Layer 5 of a small transformer language model trained on English Wikipedia (8 layers, counted from 0, width 64).
A neuron's activation on a vector x is SiLU(gate . x) times (in . x), where the dot is the dot product.
The model reads these tokens: "ributed" " to" " d" "rown" "ing" " and" " her" " body" " was" " ret" "rie" "ved" " from" " the" " Ohio" " River" "." " However" "," " her" " car" " was" " found" " several" " block" "s" " from" " the" " S" "her" "man" " Min"

The vector x that enters this layer's MLP at each token. A number n stands for (n - 500) times 0.0065.
0 "ributed": 628,633,615,560,349,363,404,423,416,681,498,655,453,652,251,549,610,420,432,674,571,412,459,701,262,447,573,741,372,722,780,550,602,402,464,549,213,345,404,851,629,460,540,494,672,377,529,521,544,647,775,392,539,545,664,844,554,594,364,460,781,549,627,417
1 " to": 368,675,493,646,431,582,555,282,303,470,518,719,423,742,339,474,638,271,453,637,664,410,444,555,584,165,528,551,450,422,613,477,438,395,183,462,356,307,495,585,484,590,577,484,769,297,531,626,384,471,702,237,489,593,460,820,476,780,470,459,437,525,432,290
2 " d": 608,304,542,383,658,765,474,274,699,534,506,602,778,554,459,462,471,471,776,574,574,471,587,665,450,338,757,421,272,708,527,543,479,381,487,896,435,338,363,532,379,645,527,425,584,716,379,544,664,560,656,509,361,533,766,704,234,327,501,418,470,446,381,348
3 "rown": 661,581,487,418,385,502,441,529,364,953,788,716,231,598,465,610,489,417,396,420,289,418,550,322,272,507,610,440,511,601,532,601,435,415,389,685,591,587,465,713,684,633,298,474,687,604,324,734,519,453,638,316,353,360,615,629,313,394,551,436,528,469,302,429
4 "ing": 672,563,483,410,439,401,288,378,227,785,560,676,332,597,347,378,511,239,464,580,574,405,494,605,415,377,697,694,333,519,671,500,446,436,286,483,285,629,499,727,555,542,320,469,766,350,228,549,333,338,615,332,343,547,667,520,347,503,525,429,462,647,408,470
5 " and": 414,353,454,633,309,620,343,545,460,641,515,638,415,489,636,452,416,250,337,562,468,402,490,749,582,373,455,564,430,490,455,620,417,549,22,518,444,463,508,473,366,623,496,492,632,113,273,560,638,420,565,394,412,480,698,615,395,469,444,538,433,571,454,571
6 " her": 492,702,413,364,383,313,173,377,495,489,693,843,557,330,525,361,610,513,346,594,290,280,639,678,540,472,613,434,445,358,484,445,664,520,280,521,429,603,687,584,561,405,539,466,422,355,353,496,542,338,469,410,350,351,657,593,287,482,262,379,459,408,555,237
7 " body": 580,557,412,323,544,534,224,523,456,785,506,690,311,601,276,546,586,393,492,554,399,409,627,462,366,556,666,320,668,389,425,650,429,582,292,586,585,668,491,762,542,467,458,369,529,273,253,624,460,346,680,371,348,418,805,498,301,383,456,425,547,647,454,320
8 " was": 699,685,545,506,384,701,353,652,679,533,550,645,312,526,661,489,511,384,469,757,497,396,384,878,511,535,510,639,562,633,328,450,459,486,311,555,396,370,470,573,588,446,558,377,729,153,392,431,659,422,789,437,386,395,617,537,275,584,304,541,482,698,536,558
9 " ret": 483,239,385,644,407,721,636,767,716,657,730,739,531,406,377,597,669,300,512,528,393,426,649,590,406,384,551,603,191,813,436,581,343,455,434,704,456,352,517,612,581,372,652,679,674,601,545,596,573,565,726,411,438,511,476,542,291,658,315,262,465,464,674,648
10 "rie": 715,347,599,628,334,673,551,455,755,878,512,796,467,396,405,343,579,355,336,410,292,501,608,455,455,576,553,601,471,278,417,626,524,530,560,536,574,524,537,694,688,589,473,687,748,379,749,371,559,668,632,267,445,356,567,491,403,557,449,363,407,389,362,340
11 "ved": 560,674,703,572,374,442,320,517,314,723,553,663,389,469,420,596,338,300,288,797,413,418,483,508,541,638,622,719,337,512,597,384,376,388,352,475,377,614,573,799,682,447,477,358,857,309,394,659,382,514,848,448,564,416,659,473,333,581,376,538,438,514,507,633
12 " from": 416,678,463,530,298,585,451,516,320,455,429,623,411,538,331,551,324,329,268,729,507,446,438,580,625,375,561,566,483,371,472,471,446,435,99,479,239,429,576,650,507,681,590,403,856,314,426,517,271,381,688,359,455,272,499,639,253,725,416,442,382,524,472,419
13 " the": 412,622,496,397,431,400,398,457,546,522,714,720,538,480,646,449,271,425,405,535,431,358,566,694,539,477,512,378,334,355,381,310,707,400,223,621,378,621,647,614,492,615,628,297,696,329,240,275,608,362,534,441,380,159,554,506,390,511,278,587,353,370,463,488
14 " Ohio": 372,411,551,394,513,509,415,585,499,679,644,678,482,405,334,622,362,515,532,600,372,225,298,593,456,606,574,296,524,204,346,498,683,454,329,592,583,430,355,620,581,436,457,326,670,546,298,425,372,231,473,653,420,358,497,235,589,656,301,657,754,261,286,445
15 " River": 517,459,463,460,606,486,306,686,575,748,565,690,458,413,375,476,460,480,453,580,594,388,329,584,468,517,665,412,649,414,281,652,633,351,230,623,637,734,599,674,654,464,498,276,352,343,157,490,155,410,588,538,483,389,511,484,586,434,402,491,745,463,356,428
16 ".": 456,483,569,387,505,536,497,675,547,303,561,691,409,445,347,565,391,387,279,458,600,503,249,607,422,241,384,574,528,450,440,770,677,343,77,509,551,561,764,481,350,486,262,465,364,324,695,410,746,300,550,437,451,473,629,541,538,607,551,668,591,460,606,646
17 " However": 573,426,523,474,225,578,531,613,341,555,623,868,401,386,421,450,649,374,601,503,587,432,508,488,622,300,382,569,347,647,537,486,521,511,51,641,519,441,637,575,412,270,295,499,680,401,573,308,349,573,649,500,387,402,588,470,368,686,639,496,292,603,613,338
18 ",": 501,384,568,484,340,625,441,706,549,504,761,591,520,400,430,543,680,309,395,353,484,516,336,563,511,289,358,629,286,493,469,639,669,662,25,493,659,447,733,605,208,471,350,311,573,257,493,415,522,421,576,529,543,556,641,552,383,683,495,630,398,573,578,452
19 " her": 489,647,417,431,328,400,199,416,522,524,726,836,502,425,565,369,637,518,382,668,362,329,604,742,552,409,631,442,349,352,501,466,797,514,245,484,454,530,744,596,515,464,535,470,426,371,419,402,555,275,575,444,411,258,600,586,254,490,321,442,403,397,630,307
20 " car": 601,402,383,460,615,446,286,543,720,902,595,714,473,594,300,553,583,506,331,588,364,410,872,549,377,587,468,337,660,580,308,531,447,575,437,483,660,608,761,644,449,456,578,500,394,434,350,634,334,461,764,361,365,298,712,504,269,537,514,428,679,541,409,467
21 " was": 678,706,505,576,361,741,369,668,651,507,604,656,308,462,677,500,521,420,412,761,446,380,376,877,547,589,522,614,528,587,384,427,475,474,315,558,366,382,529,565,583,454,518,352,667,177,357,423,609,412,729,427,357,352,579,422,232,586,306,568,476,701,574,553
22 " found": 689,482,519,573,381,574,269,405,667,805,797,666,252,605,397,484,429,416,399,693,480,354,578,640,405,448,686,630,441,522,404,573,486,524,369,581,405,466,657,701,666,404,444,402,778,447,438,510,475,477,785,410,583,431,629,573,188,802,463,346,252,518,492,715
23 " several": 542,411,515,377,319,780,470,307,423,441,662,794,228,527,382,563,472,243,454,707,479,377,703,457,511,235,500,465,407,491,460,231,473,409,220,532,455,509,587,582,547,265,521,388,814,313,360,387,450,343,511,463,450,392,793,451,359,571,483,525,345,433,456,542
24 " block": 573,559,274,368,627,580,335,483,523,897,564,697,194,473,362,665,512,400,466,500,378,542,598,656,515,500,509,525,571,365,249,534,621,565,319,621,630,774,532,792,689,645,542,293,567,446,286,532,412,459,731,559,400,287,461,614,404,271,364,377,562,484,320,469
25 "s": 670,627,569,549,555,615,456,377,356,672,586,777,323,402,314,684,445,513,360,640,572,359,587,735,419,379,549,472,318,607,456,428,457,650,335,462,696,791,584,702,520,516,406,376,598,327,247,492,126,368,712,443,298,527,642,524,428,373,339,482,614,628,529,581
26 " from": 428,613,320,490,328,594,472,432,295,417,435,619,379,614,377,562,345,400,269,623,489,464,454,623,590,389,508,516,363,384,383,483,460,438,25,455,396,527,571,624,479,666,618,384,839,291,424,519,253,356,627,374,453,293,467,677,316,744,420,397,410,540,473,411
27 " the": 410,578,449,368,415,417,415,439,519,546,713,692,519,524,651,449,314,451,405,527,464,374,576,712,515,477,483,365,289,354,299,253,713,395,220,580,422,660,652,628,516,612,646,306,707,312,249,279,606,343,529,471,386,168,534,497,433,496,283,572,391,400,438,529
28 " S": 371,401,600,354,436,707,552,540,677,492,520,813,686,427,527,718,587,656,496,649,635,673,346,477,576,373,430,483,335,484,250,246,597,504,502,630,616,644,494,489,472,438,527,375,295,785,162,541,331,459,545,523,466,513,740,673,499,401,469,374,517,657,491,411
29 "her": 444,351,273,482,565,574,532,277,534,654,334,394,369,390,600,462,442,768,511,762,393,494,444,517,533,472,271,461,631,423,260,663,562,716,406,436,538,312,409,629,336,372,487,518,515,738,284,810,275,312,512,198,447,441,497,638,624,793,589,334,560,623,521,393
30 "man": 594,498,620,643,526,481,361,458,493,613,636,542,451,320,578,686,710,738,614,735,361,463,520,454,546,628,588,382,720,348,231,576,388,435,341,610,515,453,419,612,518,549,495,477,416,533,133,627,435,289,553,439,226,532,331,172,506,447,482,601,684,408,219,393
31 " Min": 431,437,399,321,358,608,473,250,577,426,730,749,560,258,568,534,271,645,498,748,398,520,321,317,495,474,674,594,355,273,351,498,567,498,396,567,457,754,386,372,708,519,330,572,422,709,244,527,338,572,650,463,288,669,600,415,540,498,394,206,359,539,463,449

Each question shows the input weights of one neuron of the MLP. A number n stands for (n - 500) times 0.0016.

n20 gate: 453,573,655,745,532,606,680,575,672,334,476,337,480,518,610,408,556,554,603,487,367,556,637,564,351,447,416,487,487,565,567,577,462,663,501,501,403,428,502,777,309,636,536,561,469,536,549,404,455,609,450,556,499,406,715,513,330,534,628,473,637,451,451,472
n20 in: 423,527,575,563,461,673,570,464,463,227,502,381,423,535,438,357,264,475,543,361,317,516,514,473,530,546,505,609,650,577,716,614,667,596,481,518,561,470,512,502,418,442,485,481,556,583,235,556,428,532,461,551,396,439,536,651,487,324,630,404,390,559,608,415
It fires most on token 2 " d"

n11 gate: 550,409,431,424,409,551,562,555,449,415,620,770,554,367,692,281,574,552,310,478,502,656,637,437,218,621,409,488,612,593,647,518,553,370,469,521,561,321,562,664,597,448,650,397,379,378,514,635,556,682,475,766,509,517,488,295,406,600,591,443,448,600,691,677
n11 in: 500,486,554,565,470,482,525,619,425,483,555,454,634,801,593,394,400,578,351,542,496,413,483,596,394,318,495,663,582,626,615,537,659,611,636,613,555,480,531,446,602,407,687,463,464,558,303,483,351,616,455,571,575,668,690,265,421,497,373,442,698,545,395,719
It fires most on token 9 " ret"

n27 gate: 499,466,591,419,673,674,600,494,581,451,380,511,293,511,640,467,450,584,668,356,498,556,479,109,468,515,552,286,639,407,475,329,416,486,494,470,421,425,440,540,575,655,581,511,505,373,638,328,705,424,533,522,475,484,400,393,564,440,338,396,373,589,492,341
n27 in: 522,495,496,272,547,595,470,513,497,590,536,529,519,585,366,572,324,597,577,452,619,590,479,332,773,571,735,580,611,509,578,475,659,613,670,535,493,393,660,395,415,335,412,593,483,422,448,321,638,405,486,451,473,399,424,374,462,593,144,299,547,636,460,517
It fires most on token 5 " and"

n87 gate: 417,600,644,438,384,592,590,381,506,664,335,444,345,627,600,404,481,386,596,535,676,591,562,528,513,524,299,503,655,418,513,582,482,673,585,325,547,445,435,524,543,430,415,500,463,442,397,596,450,564,549,447,468,509,476,703,504,656,435,626,438,313,454,660
n87 in: 460,260,456,478,510,466,313,467,544,552,420,531,521,595,599,447,519,393,497,611,544,473,555,415,417,483,295,331,612,503,526,683,553,604,480,381,539,552,616,642,519,454,588,346,572,352,488,669,557,535,529,469,519,474,679,604,661,586,612,478,469,398,441,575
It fires most on token 29 "her"

n93 gate: 347,358,591,448,383,469,533,637,600,303,338,514,498,662,541,451,336,407,658,598,437,471,699,448,522,557,554,524,567,401,528,456,528,684,790,424,627,445,456,585,438,496,570,562,344,373,515,643,419,517,711,510,152,631,564,337,643,771,618,361,458,664,505,443
n93 in: 453,454,507,555,678,544,539,584,736,521,514,562,492,702,399,460,343,474,540,434,503,355,591,397,401,537,456,439,397,559,624,359,569,669,735,614,723,443,674,358,329,524,502,347,602,526,257,395,296,456,601,411,492,585,403,420,492,624,634,378,572,572,577,340
It fires most on token 20 " car"

n36 gate: 503,595,488,567,440,561,628,543,524,571,465,461,365,651,584,476,671,490,595,320,368,532,476,470,389,241,684,401,390,452,567,463,281,612,519,459,577,570,375,654,416,640,600,519,486,427,562,637,624,477,320,417,549,703,496,513,675,498,442,562,311,431,635,561
n36 in: 358,517,535,587,523,758,575,289,633,347,458,413,443,646,401,601,469,538,579,499,399,415,682,443,585,591,538,607,554,364,452,446,575,328,690,442,762,572,610,433,578,511,517,500,598,470,399,643,495,673,570,460,519,456,515,454,364,552,585,507,689,365,430,426
It fires most on token 17 " However"

n79 gate: 550,313,438,730,585,451,543,502,566,433,631,500,603,470,504,442,435,351,276,599,485,527,636,715,750,642,337,510,702,533,431,504,320,746,435,526,587,468,454,384,316,491,532,501,624,546,574,520,562,588,605,677,452,471,440,638,818,716,296,353,418,732,316,566
n79 in: 420,581,509,587,507,662,516,653,438,392,250,341,573,406,330,333,369,482,578,644,538,471,638,630,434,380,544,523,409,424,352,728,636,465,391,338,532,431,516,366,442,327,493,521,327,441,487,717,718,399,533,435,301,555,291,507,500,593,474,437,607,665,389,455
It fires most on token 29 "her"

n47 gate: 440,514,627,575,611,567,473,584,356,600,694,478,671,437,621,433,488,546,388,568,472,422,468,617,601,595,581,455,735,606,684,556,432,727,662,568,533,454,632,542,459,534,419,241,412,397,645,591,498,417,540,499,521,449,546,689,355,501,558,391,357,473,639,423
n47 in: 431,480,610,351,361,433,515,578,423,539,548,379,626,374,522,656,492,460,369,436,445,498,673,692,753,456,359,342,555,541,553,487,648,666,575,517,410,370,450,658,391,500,676,484,233,237,638,573,514,427,324,450,481,576,671,624,545,309,409,481,548,277,470,365
On which token does it fire most, and how strongly? 6 " her", at about 3.2

n99 gate: 681,493,553,518,377,432,523,300,457,398,503,446,495,489,555,500,554,648,449,438,378,667,566,285,453,403,634,525,518,549,494,650,551,631,631,433,482,696,533,722,708,535,415,458,505,341,553,455,498,516,527,618,345,558,459,627,235,617,457,592,553,607,491,671
n99 in: 507,360,764,443,455,421,596,409,430,524,670,473,428,466,415,536,485,571,659,495,644,298,612,582,589,551,653,522,486,656,564,470,738,589,504,595,719,522,608,566,434,537,340,581,509,425,535,648,229,674,366,437,502,445,610,705,468,479,618,672,513,413,433,267
Its three highest activations, in order, are on tokens 25 "s", 3 "rown", 0 "ributed"

n190 gate: 467,512,456,549,612,498,694,423,597,342,395,366,427,636,472,606,527,450,448,457,728,398,295,668,476,706,667,575,633,468,589,582,466,438,539,473,290,568,577,656,632,395,544,330,352,493,731,562,647,700,706,807,603,687,581,501,231,598,430,668,572,353,401,456
n190 in: 405,530,541,428,310,454,575,367,405,458,595,438,626,396,484,229,571,427,690,432,613,633,435,623,554,429,601,352,319,506,572,702,415,469,481,601,413,516,566,418,526,621,485,499,360,268,588,618,608,456,712,359,407,627,502,491,652,382,633,436,710,522,656,293
On which token does it fire most, and how strongly? 0 "ributed", at about 3.9

n65 gate: 675,572,609,531,597,398,414,537,504,535,498,563,489,578,656,433,539,361,550,429,724,608,556,352,604,528,467,536,452,635,446,443,503,244,626,307,417,532,718,613,563,480,494,439,508,307,564,573,387,623,593,493,534,307,423,530,412,466,630,663,392,721,451,498
n65 in: 461,575,229,681,668,440,525,616,357,692,554,583,592,544,459,512,561,538,595,325,438,458,412,467,356,491,355,488,532,601,732,558,454,421,385,360,541,288,532,640,624,305,645,354,518,397,496,404,483,746,724,520,597,597,302,440,549,389,707,493,426,430,610,440
It fires most on token 17 " However"

n73 gate: 463,355,449,524,436,415,590,524,594,444,454,248,405,503,566,449,442,529,506,412,474,385,496,338,573,501,353,539,229,396,620,435,587,362,302,676,298,495,508,612,555,553,447,469,490,587,534,563,421,530,586,566,351,501,544,513,296,491,525,439,351,488,473,443
n73 in: 501,563,568,494,513,546,564,454,460,367,665,485,442,409,581,440,313,654,364,498,485,361,293,542,573,486,507,501,548,428,436,609,491,674,637,441,582,390,469,606,541,511,592,409,454,319,541,222,422,397,252,577,371,289,469,682,459,435,479,545,457,457,657,569
It fires most on token 13 " the"

n76 gate: 275,495,512,475,428,398,522,478,628,518,576,354,407,541,378,647,142,542,414,394,418,448,498,548,583,460,479,537,504,549,363,669,568,654,862,337,535,231,600,552,415,437,643,318,609,424,382,406,412,302,347,591,352,406,457,558,441,562,508,509,658,538,688,595
n76 in: 463,451,564,253,582,541,570,546,237,574,623,454,612,523,570,701,541,446,483,518,825,398,421,359,568,507,569,233,663,490,539,519,336,512,366,482,416,457,609,532,520,329,412,326,314,561,503,280,541,557,549,490,382,364,694,403,576,593,352,344,587,583,403,692
On which token does it fire most, and how strongly? 14 " Ohio", at about 3.6

n43 gate: 539,352,409,546,661,560,496,362,521,462,542,502,462,440,258,548,602,322,348,642,705,596,587,294,438,473,599,596,337,457,471,521,472,442,360,264,376,578,314,400,486,481,601,428,561,323,745,558,462,582,327,570,463,792,655,633,567,304,562,526,456,638,431,596
n43 in: 528,357,540,542,567,441,384,467,550,313,438,405,365,551,401,371,552,335,691,257,331,455,530,589,530,368,538,430,476,604,633,574,616,520,562,499,424,526,706,655,438,545,391,613,522,691,332,628,400,326,519,269,424,307,473,444,561,460,567,576,541,444,283,684
It fires most on token 4 "ing"

n134 gate: 619,681,671,460,677,485,633,479,259,462,407,505,674,389,488,574,614,572,571,480,555,507,355,400,552,571,424,296,435,588,513,631,404,678,546,481,743,601,476,519,443,487,391,573,550,307,668,359,405,710,590,666,420,638,514,590,540,268,326,592,446,767,500,506
n134 in: 354,479,515,445,465,541,533,281,534,582,542,421,367,578,483,603,520,523,510,524,658,311,629,622,547,584,551,541,387,503,511,166,406,411,421,588,552,521,420,570,496,399,428,316,388,404,364,364,409,328,312,566,374,575,466,350,523,453,771,376,764,630,598,602
It fires most on token 25 "s"

n102 gate: 714,404,495,549,649,500,428,527,445,560,346,482,579,374,489,459,435,395,424,593,607,355,402,723,604,480,502,559,501,766,503,464,437,508,527,317,408,515,442,418,703,497,699,518,462,481,586,297,404,522,303,571,377,611,440,257,584,522,530,426,474,527,646,435
n102 in: 573,603,525,662,432,689,628,474,450,320,438,396,258,585,589,566,481,574,660,514,588,668,455,601,588,563,478,458,437,628,539,393,529,559,626,325,581,583,636,512,493,353,399,290,466,619,503,450,599,351,472,480,500,400,628,434,383,579,355,508,583,331,254,549
It fires most on token 21 " was"

n155 gate: 448,449,445,465,348,454,527,690,563,605,472,506,475,485,703,558,432,435,457,316,614,426,394,560,371,613,358,577,442,335,702,497,309,544,408,458,528,580,480,505,701,338,380,408,514,560,495,492,574,691,617,440,598,422,403,605,576,531,571,476,418,472,413,485
n155 in: 527,518,458,516,502,497,407,447,309,602,379,459,267,491,382,430,485,446,639,545,589,568,392,335,468,387,412,597,643,345,640,510,706,512,639,713,543,419,518,451,463,433,312,550,466,439,440,477,566,626,539,304,269,457,541,371,498,408,476,488,473,442,409,395
On which two tokens does it fire most, strongest first? 3 "rown", 10 "rie"

n59 gate: 643,452,451,541,625,287,514,432,282,420,495,474,405,515,341,589,455,382,485,337,464,487,704,472,570,401,422,482,472,468,393,508,551,480,518,445,550,537,487,757,369,482,664,509,626,434,530,532,609,635,504,592,420,528,685,478,544,474,531,504,534,330,494,626
n59 in: 458,394,612,493,533,566,329,409,560,608,466,650,540,611,519,497,430,470,505,359,438,504,568,545,622,378,439,592,607,621,567,458,450,522,449,410,458,709,382,509,447,430,544,302,781,474,763,451,459,584,553,568,498,468,408,635,601,305,454,420,467,299,645,441
It fires most on token 24 " block"

n177 gate: 526,494,420,486,467,438,634,353,656,524,383,432,422,717,500,534,541,575,192,522,624,468,481,560,612,522,381,498,479,601,500,399,554,421,782,666,511,487,536,381,505,420,295,498,464,428,456,402,483,581,323,567,371,443,589,598,545,544,448,601,573,621,578,427
n177 in: 468,708,510,495,532,490,637,437,455,373,294,606,584,632,657,595,524,531,462,647,728,489,581,544,596,610,317,718,562,377,384,568,511,509,588,585,634,592,710,567,563,413,356,636,451,475,420,559,627,506,520,557,379,354,552,591,493,572,620,350,340,610,497,367
On which token does it fire most, and how strongly? 28 " S", at about 1.6

n156 gate: 554,617,578,419,491,492,499,374,422,513,387,764,414,484,494,389,471,441,337,593,658,562,534,372,355,762,581,595,521,664,556,635,606,340,394,471,679,291,563,598,649,519,621,560,607,532,687,628,671,501,560,660,581,645,290,519,377,402,367,454,373,566,467,767
n156 in: 656,491,621,281,436,456,326,402,383,326,507,554,475,653,522,272,441,384,421,507,731,497,323,475,430,487,536,510,375,484,615,494,267,578,544,503,494,549,680,529,368,234,430,469,510,621,447,602,465,426,397,383,622,519,644,568,384,439,356,380,601,389,563,472
On which token does it fire most, and how strongly? 11 "ved", at about 4.2

n129 gate: 601,587,301,643,396,554,434,522,653,591,364,427,532,579,368,414,594,356,486,597,589,369,631,361,499,485,445,537,542,463,415,398,620,399,563,594,555,427,488,583,393,494,555,333,510,451,576,253,547,554,481,432,469,513,501,353,503,396,618,507,606,405,664,655
n129 in: 520,538,392,507,521,546,418,293,579,364,223,561,594,422,279,436,564,387,289,458,661,584,539,263,595,501,567,560,484,496,603,381,564,430,255,632,724,561,567,568,494,495,616,502,497,593,205,480,598,473,388,330,546,554,444,478,548,497,500,449,230,500,475,620
It fires most on token 23 " several"

n18 gate: 552,401,638,487,521,352,563,359,479,566,628,461,476,588,494,598,294,587,598,295,554,620,439,511,637,342,419,493,808,475,462,400,470,614,371,379,688,414,452,638,553,296,509,464,291,470,499,351,549,749,596,584,397,620,326,568,521,464,369,534,435,582,644,465
n18 in: 446,496,361,460,603,485,481,581,775,722,234,700,429,597,386,301,533,581,392,522,628,401,574,422,635,345,616,519,576,499,594,371,508,572,484,275,413,386,497,485,535,575,428,346,563,551,433,464,444,444,619,313,386,693,439,431,441,686,497,590,462,550,710,532
It fires most on token 17 " However"

n104 gate: 494,415,573,533,502,398,445,403,395,465,402,345,449,407,387,711,550,671,420,450,489,526,530,601,509,463,637,693,481,401,563,359,309,481,580,533,394,343,360,639,237,454,602,644,544,446,570,364,624,403,282,676,406,751,309,493,400,382,442,623,556,467,662,360
n104 in: 520,421,459,584,258,415,509,512,517,553,511,681,447,546,478,326,705,512,451,617,560,686,642,578,372,649,750,478,705,315,664,262,580,581,379,622,592,510,524,491,305,586,466,797,193,276,433,590,462,528,511,506,502,410,481,448,634,500,525,512,610,516,217,576
On which token does it fire most, and how strongly? 30 "man", at about 1.9

n161 gate: 574,433,253,571,540,393,801,406,595,638,546,492,368,393,499,371,413,423,528,510,672,712,497,397,560,475,421,597,411,481,492,474,365,503,520,421,363,308,528,445,393,290,523,509,458,431,566,629,534,514,457,279,435,481,716,256,512,657,407,622,391,507,633,466
n161 in: 424,261,542,464,396,394,478,489,735,306,491,518,811,679,318,497,633,376,606,628,431,423,387,497,405,571,658,503,394,573,527,452,657,699,445,438,449,677,545,298,510,335,534,649,695,457,501,734,451,449,671,457,290,743,386,543,371,562,475,427,502,584,459,550
It fires most on token 9 " ret"

n115 gate: 412,492,520,379,469,537,447,519,382,372,588,352,601,524,401,403,468,561,432,516,489,544,439,547,595,484,365,394,397,416,616,663,440,323,465,589,394,464,512,456,580,395,592,343,618,312,597,610,405,440,439,568,500,544,512,397,425,430,446,436,537,411,437,390
n115 in: 510,642,526,386,451,425,343,707,677,594,584,498,538,575,406,632,431,512,515,393,521,523,312,478,500,683,511,644,789,600,356,507,505,495,397,598,506,590,655,526,471,602,565,499,476,699,277,671,462,465,488,577,370,526,364,344,481,639,455,446,519,672,412,480
On which two tokens does it fire most, strongest first? 14 " Ohio", 15 " River"

n60 gate: 582,690,541,460,596,352,397,693,422,555,566,449,402,273,562,555,440,539,528,716,722,580,749,584,474,624,530,424,600,660,519,516,550,650,550,416,323,588,658,335,499,536,611,355,531,501,551,399,401,660,351,518,459,556,444,513,478,372,561,586,749,543,500,561
n60 in: 560,500,567,491,797,410,596,597,612,570,540,451,496,533,306,553,530,331,528,332,466,504,537,484,397,480,547,612,714,626,315,446,566,455,369,520,479,455,506,664,462,592,562,661,346,549,536,381,406,316,651,588,439,489,325,671,416,570,570,494,355,470,707,615
It fires most on token 20 " car"

n118 gate: 406,463,560,699,660,527,413,385,538,398,371,451,440,404,180,479,397,656,443,541,515,407,675,354,323,497,610,555,503,328,711,471,621,588,683,546,588,680,479,536,330,601,444,446,617,489,722,703,511,404,451,357,488,567,517,733,679,635,449,529,440,569,577,476
n118 in: 363,639,705,466,563,630,346,461,489,571,420,397,362,639,627,348,405,454,510,439,288,283,583,373,532,455,339,642,543,367,559,361,240,260,504,587,559,356,634,667,667,513,402,550,434,698,383,555,600,394,528,402,467,583,558,380,442,551,532,529,568,507,477,540
Its three highest activations, in order, are on tokens 29 "her", 1 " to", 18 ","

n4 gate: 500,462,463,582,430,322,352,403,578,228,451,587,442,376,503,399,290,459,446,625,591,381,584,669,705,661,433,735,536,365,543,374,662,517,673,590,592,429,499,414,372,190,498,554,548,519,468,459,574,489,553,588,250,515,508,399,380,526,483,314,552,531,570,579
n4 in: 591,347,401,551,472,662,529,452,501,609,801,471,462,854,607,425,505,427,493,236,407,529,498,548,631,512,440,559,562,495,562,536,429,406,492,725,561,597,504,592,555,581,492,649,388,516,311,458,570,545,645,244,756,579,545,622,467,471,384,581,583,511,101,543
It fires most on token 22 " found"

n62 gate: 364,697,470,651,670,408,343,507,617,589,614,401,509,367,538,505,471,694,482,247,545,677,363,583,412,707,441,448,636,341,596,438,470,465,482,407,436,632,526,497,665,510,601,500,587,558,567,504,392,532,532,459,333,534,482,486,486,503,402,550,240,622,552,452
n62 in: 326,631,495,461,360,503,495,516,421,410,601,611,289,372,557,408,722,476,577,399,477,467,457,514,459,452,469,896,452,529,373,625,552,516,501,596,535,467,240,398,453,601,779,735,382,624,361,537,648,562,574,741,309,432,330,463,513,489,405,403,282,426,756,540
On which token does it fire most, and how strongly? 31 " Min", at about 1.2

n85 gate: 639,498,381,591,485,495,573,465,574,479,386,506,444,393,569,325,479,484,718,337,367,361,426,596,615,212,557,724,568,371,636,509,608,355,590,422,471,443,424,494,391,480,573,348,571,517,434,682,768,631,561,509,623,408,522,539,646,457,442,706,387,614,624,333
n85 in: 499,577,537,501,693,599,422,620,524,313,354,325,661,607,474,495,676,562,333,596,626,559,384,573,415,610,371,477,491,406,266,403,517,621,558,318,417,359,555,451,558,431,514,610,668,611,313,537,283,550,433,518,372,353,467,583,474,546,621,444,496,676,497,356
It fires most on token 3 "rown"

n97 gate: 427,593,462,385,529,505,586,447,685,700,424,351,486,520,488,547,339,378,415,564,406,479,457,420,513,510,311,687,543,396,643,556,673,619,519,538,482,614,372,566,313,678,589,494,474,556,668,547,654,357,311,605,387,502,497,515,503,603,507,404,645,493,288,559
n97 in: 737,518,603,540,304,353,375,468,516,601,508,515,614,316,420,393,493,596,380,563,540,543,384,546,437,655,521,627,418,411,573,423,442,333,512,547,536,443,632,600,650,690,353,671,483,384,552,450,444,500,459,410,405,594,511,561,444,628,617,478,606,490,639,403
On which token does it fire most, and how strongly? 10 "rie", at about 1.5

n188 gate: 522,441,467,680,468,328,466,395,525,378,540,198,427,483,657,379,535,593,402,609,463,235,470,556,573,633,569,594,509,544,535,808,455,599,731,488,535,539,490,424,225,395,287,530,478,601,575,489,379,584,548,476,579,466,571,474,239,511,528,358,670,376,573,490
n188 in: 276,241,502,591,548,380,521,435,219,587,508,522,487,432,542,611,245,312,436,448,573,514,490,438,403,557,445,332,553,484,559,442,463,530,632,479,572,471,450,466,639,416,535,523,430,341,557,508,581,346,340,474,379,641,395,632,573,465,520,226,421,370,327,632
It fires most on token 8 " was"

n114 gate: 441,669,340,550,400,401,621,508,502,563,559,462,348,452,482,640,583,479,549,190,439,441,568,508,719,417,530,423,492,421,580,552,402,552,496,405,510,510,560,443,480,395,456,296,450,462,512,603,417,511,350,622,374,315,555,631,478,694,575,589,503,416,694,661
n114 in: 542,615,514,415,731,520,506,319,478,470,470,448,595,328,472,517,385,586,516,551,574,530,272,249,452,713,464,467,488,672,557,556,440,637,487,584,562,593,432,372,472,365,615,512,749,424,511,450,477,502,540,427,532,447,453,792,406,563,454,546,476,429,409,421
It fires most on token 26 " from"

n181 gate: 475,485,442,438,318,588,502,585,464,392,461,513,507,479,611,266,537,503,560,629,664,532,627,584,645,478,465,508,630,447,505,602,817,337,643,536,371,524,846,557,467,425,412,549,350,497,651,503,433,490,389,564,329,518,699,430,462,472,442,273,568,593,524,500
n181 in: 382,475,458,700,461,397,375,302,608,350,714,478,548,369,396,704,466,551,332,422,284,529,673,414,342,502,445,417,544,585,265,392,459,355,414,552,326,633,490,423,532,620,401,392,506,669,540,535,254,371,544,393,259,453,598,335,471,308,519,386,433,326,557,505
It fires most on token 6 " her"

n110 gate: 636,502,687,640,624,356,689,501,255,668,439,457,337,339,571,513,498,386,583,622,337,627,680,548,477,477,560,660,442,568,549,523,474,495,491,552,535,500,501,589,657,458,633,685,579,439,521,493,523,528,503,691,567,601,450,508,586,324,555,689,463,405,594,513
n110 in: 405,439,597,370,627,548,501,375,313,432,333,372,444,665,595,666,422,588,606,609,545,420,508,452,590,571,493,507,687,621,508,337,402,387,401,447,243,639,559,511,454,353,342,436,497,499,371,508,560,549,555,247,550,443,755,418,570,463,504,451,455,404,662,687
On which token does it fire most, and how strongly? 11 "ved", at about 4.1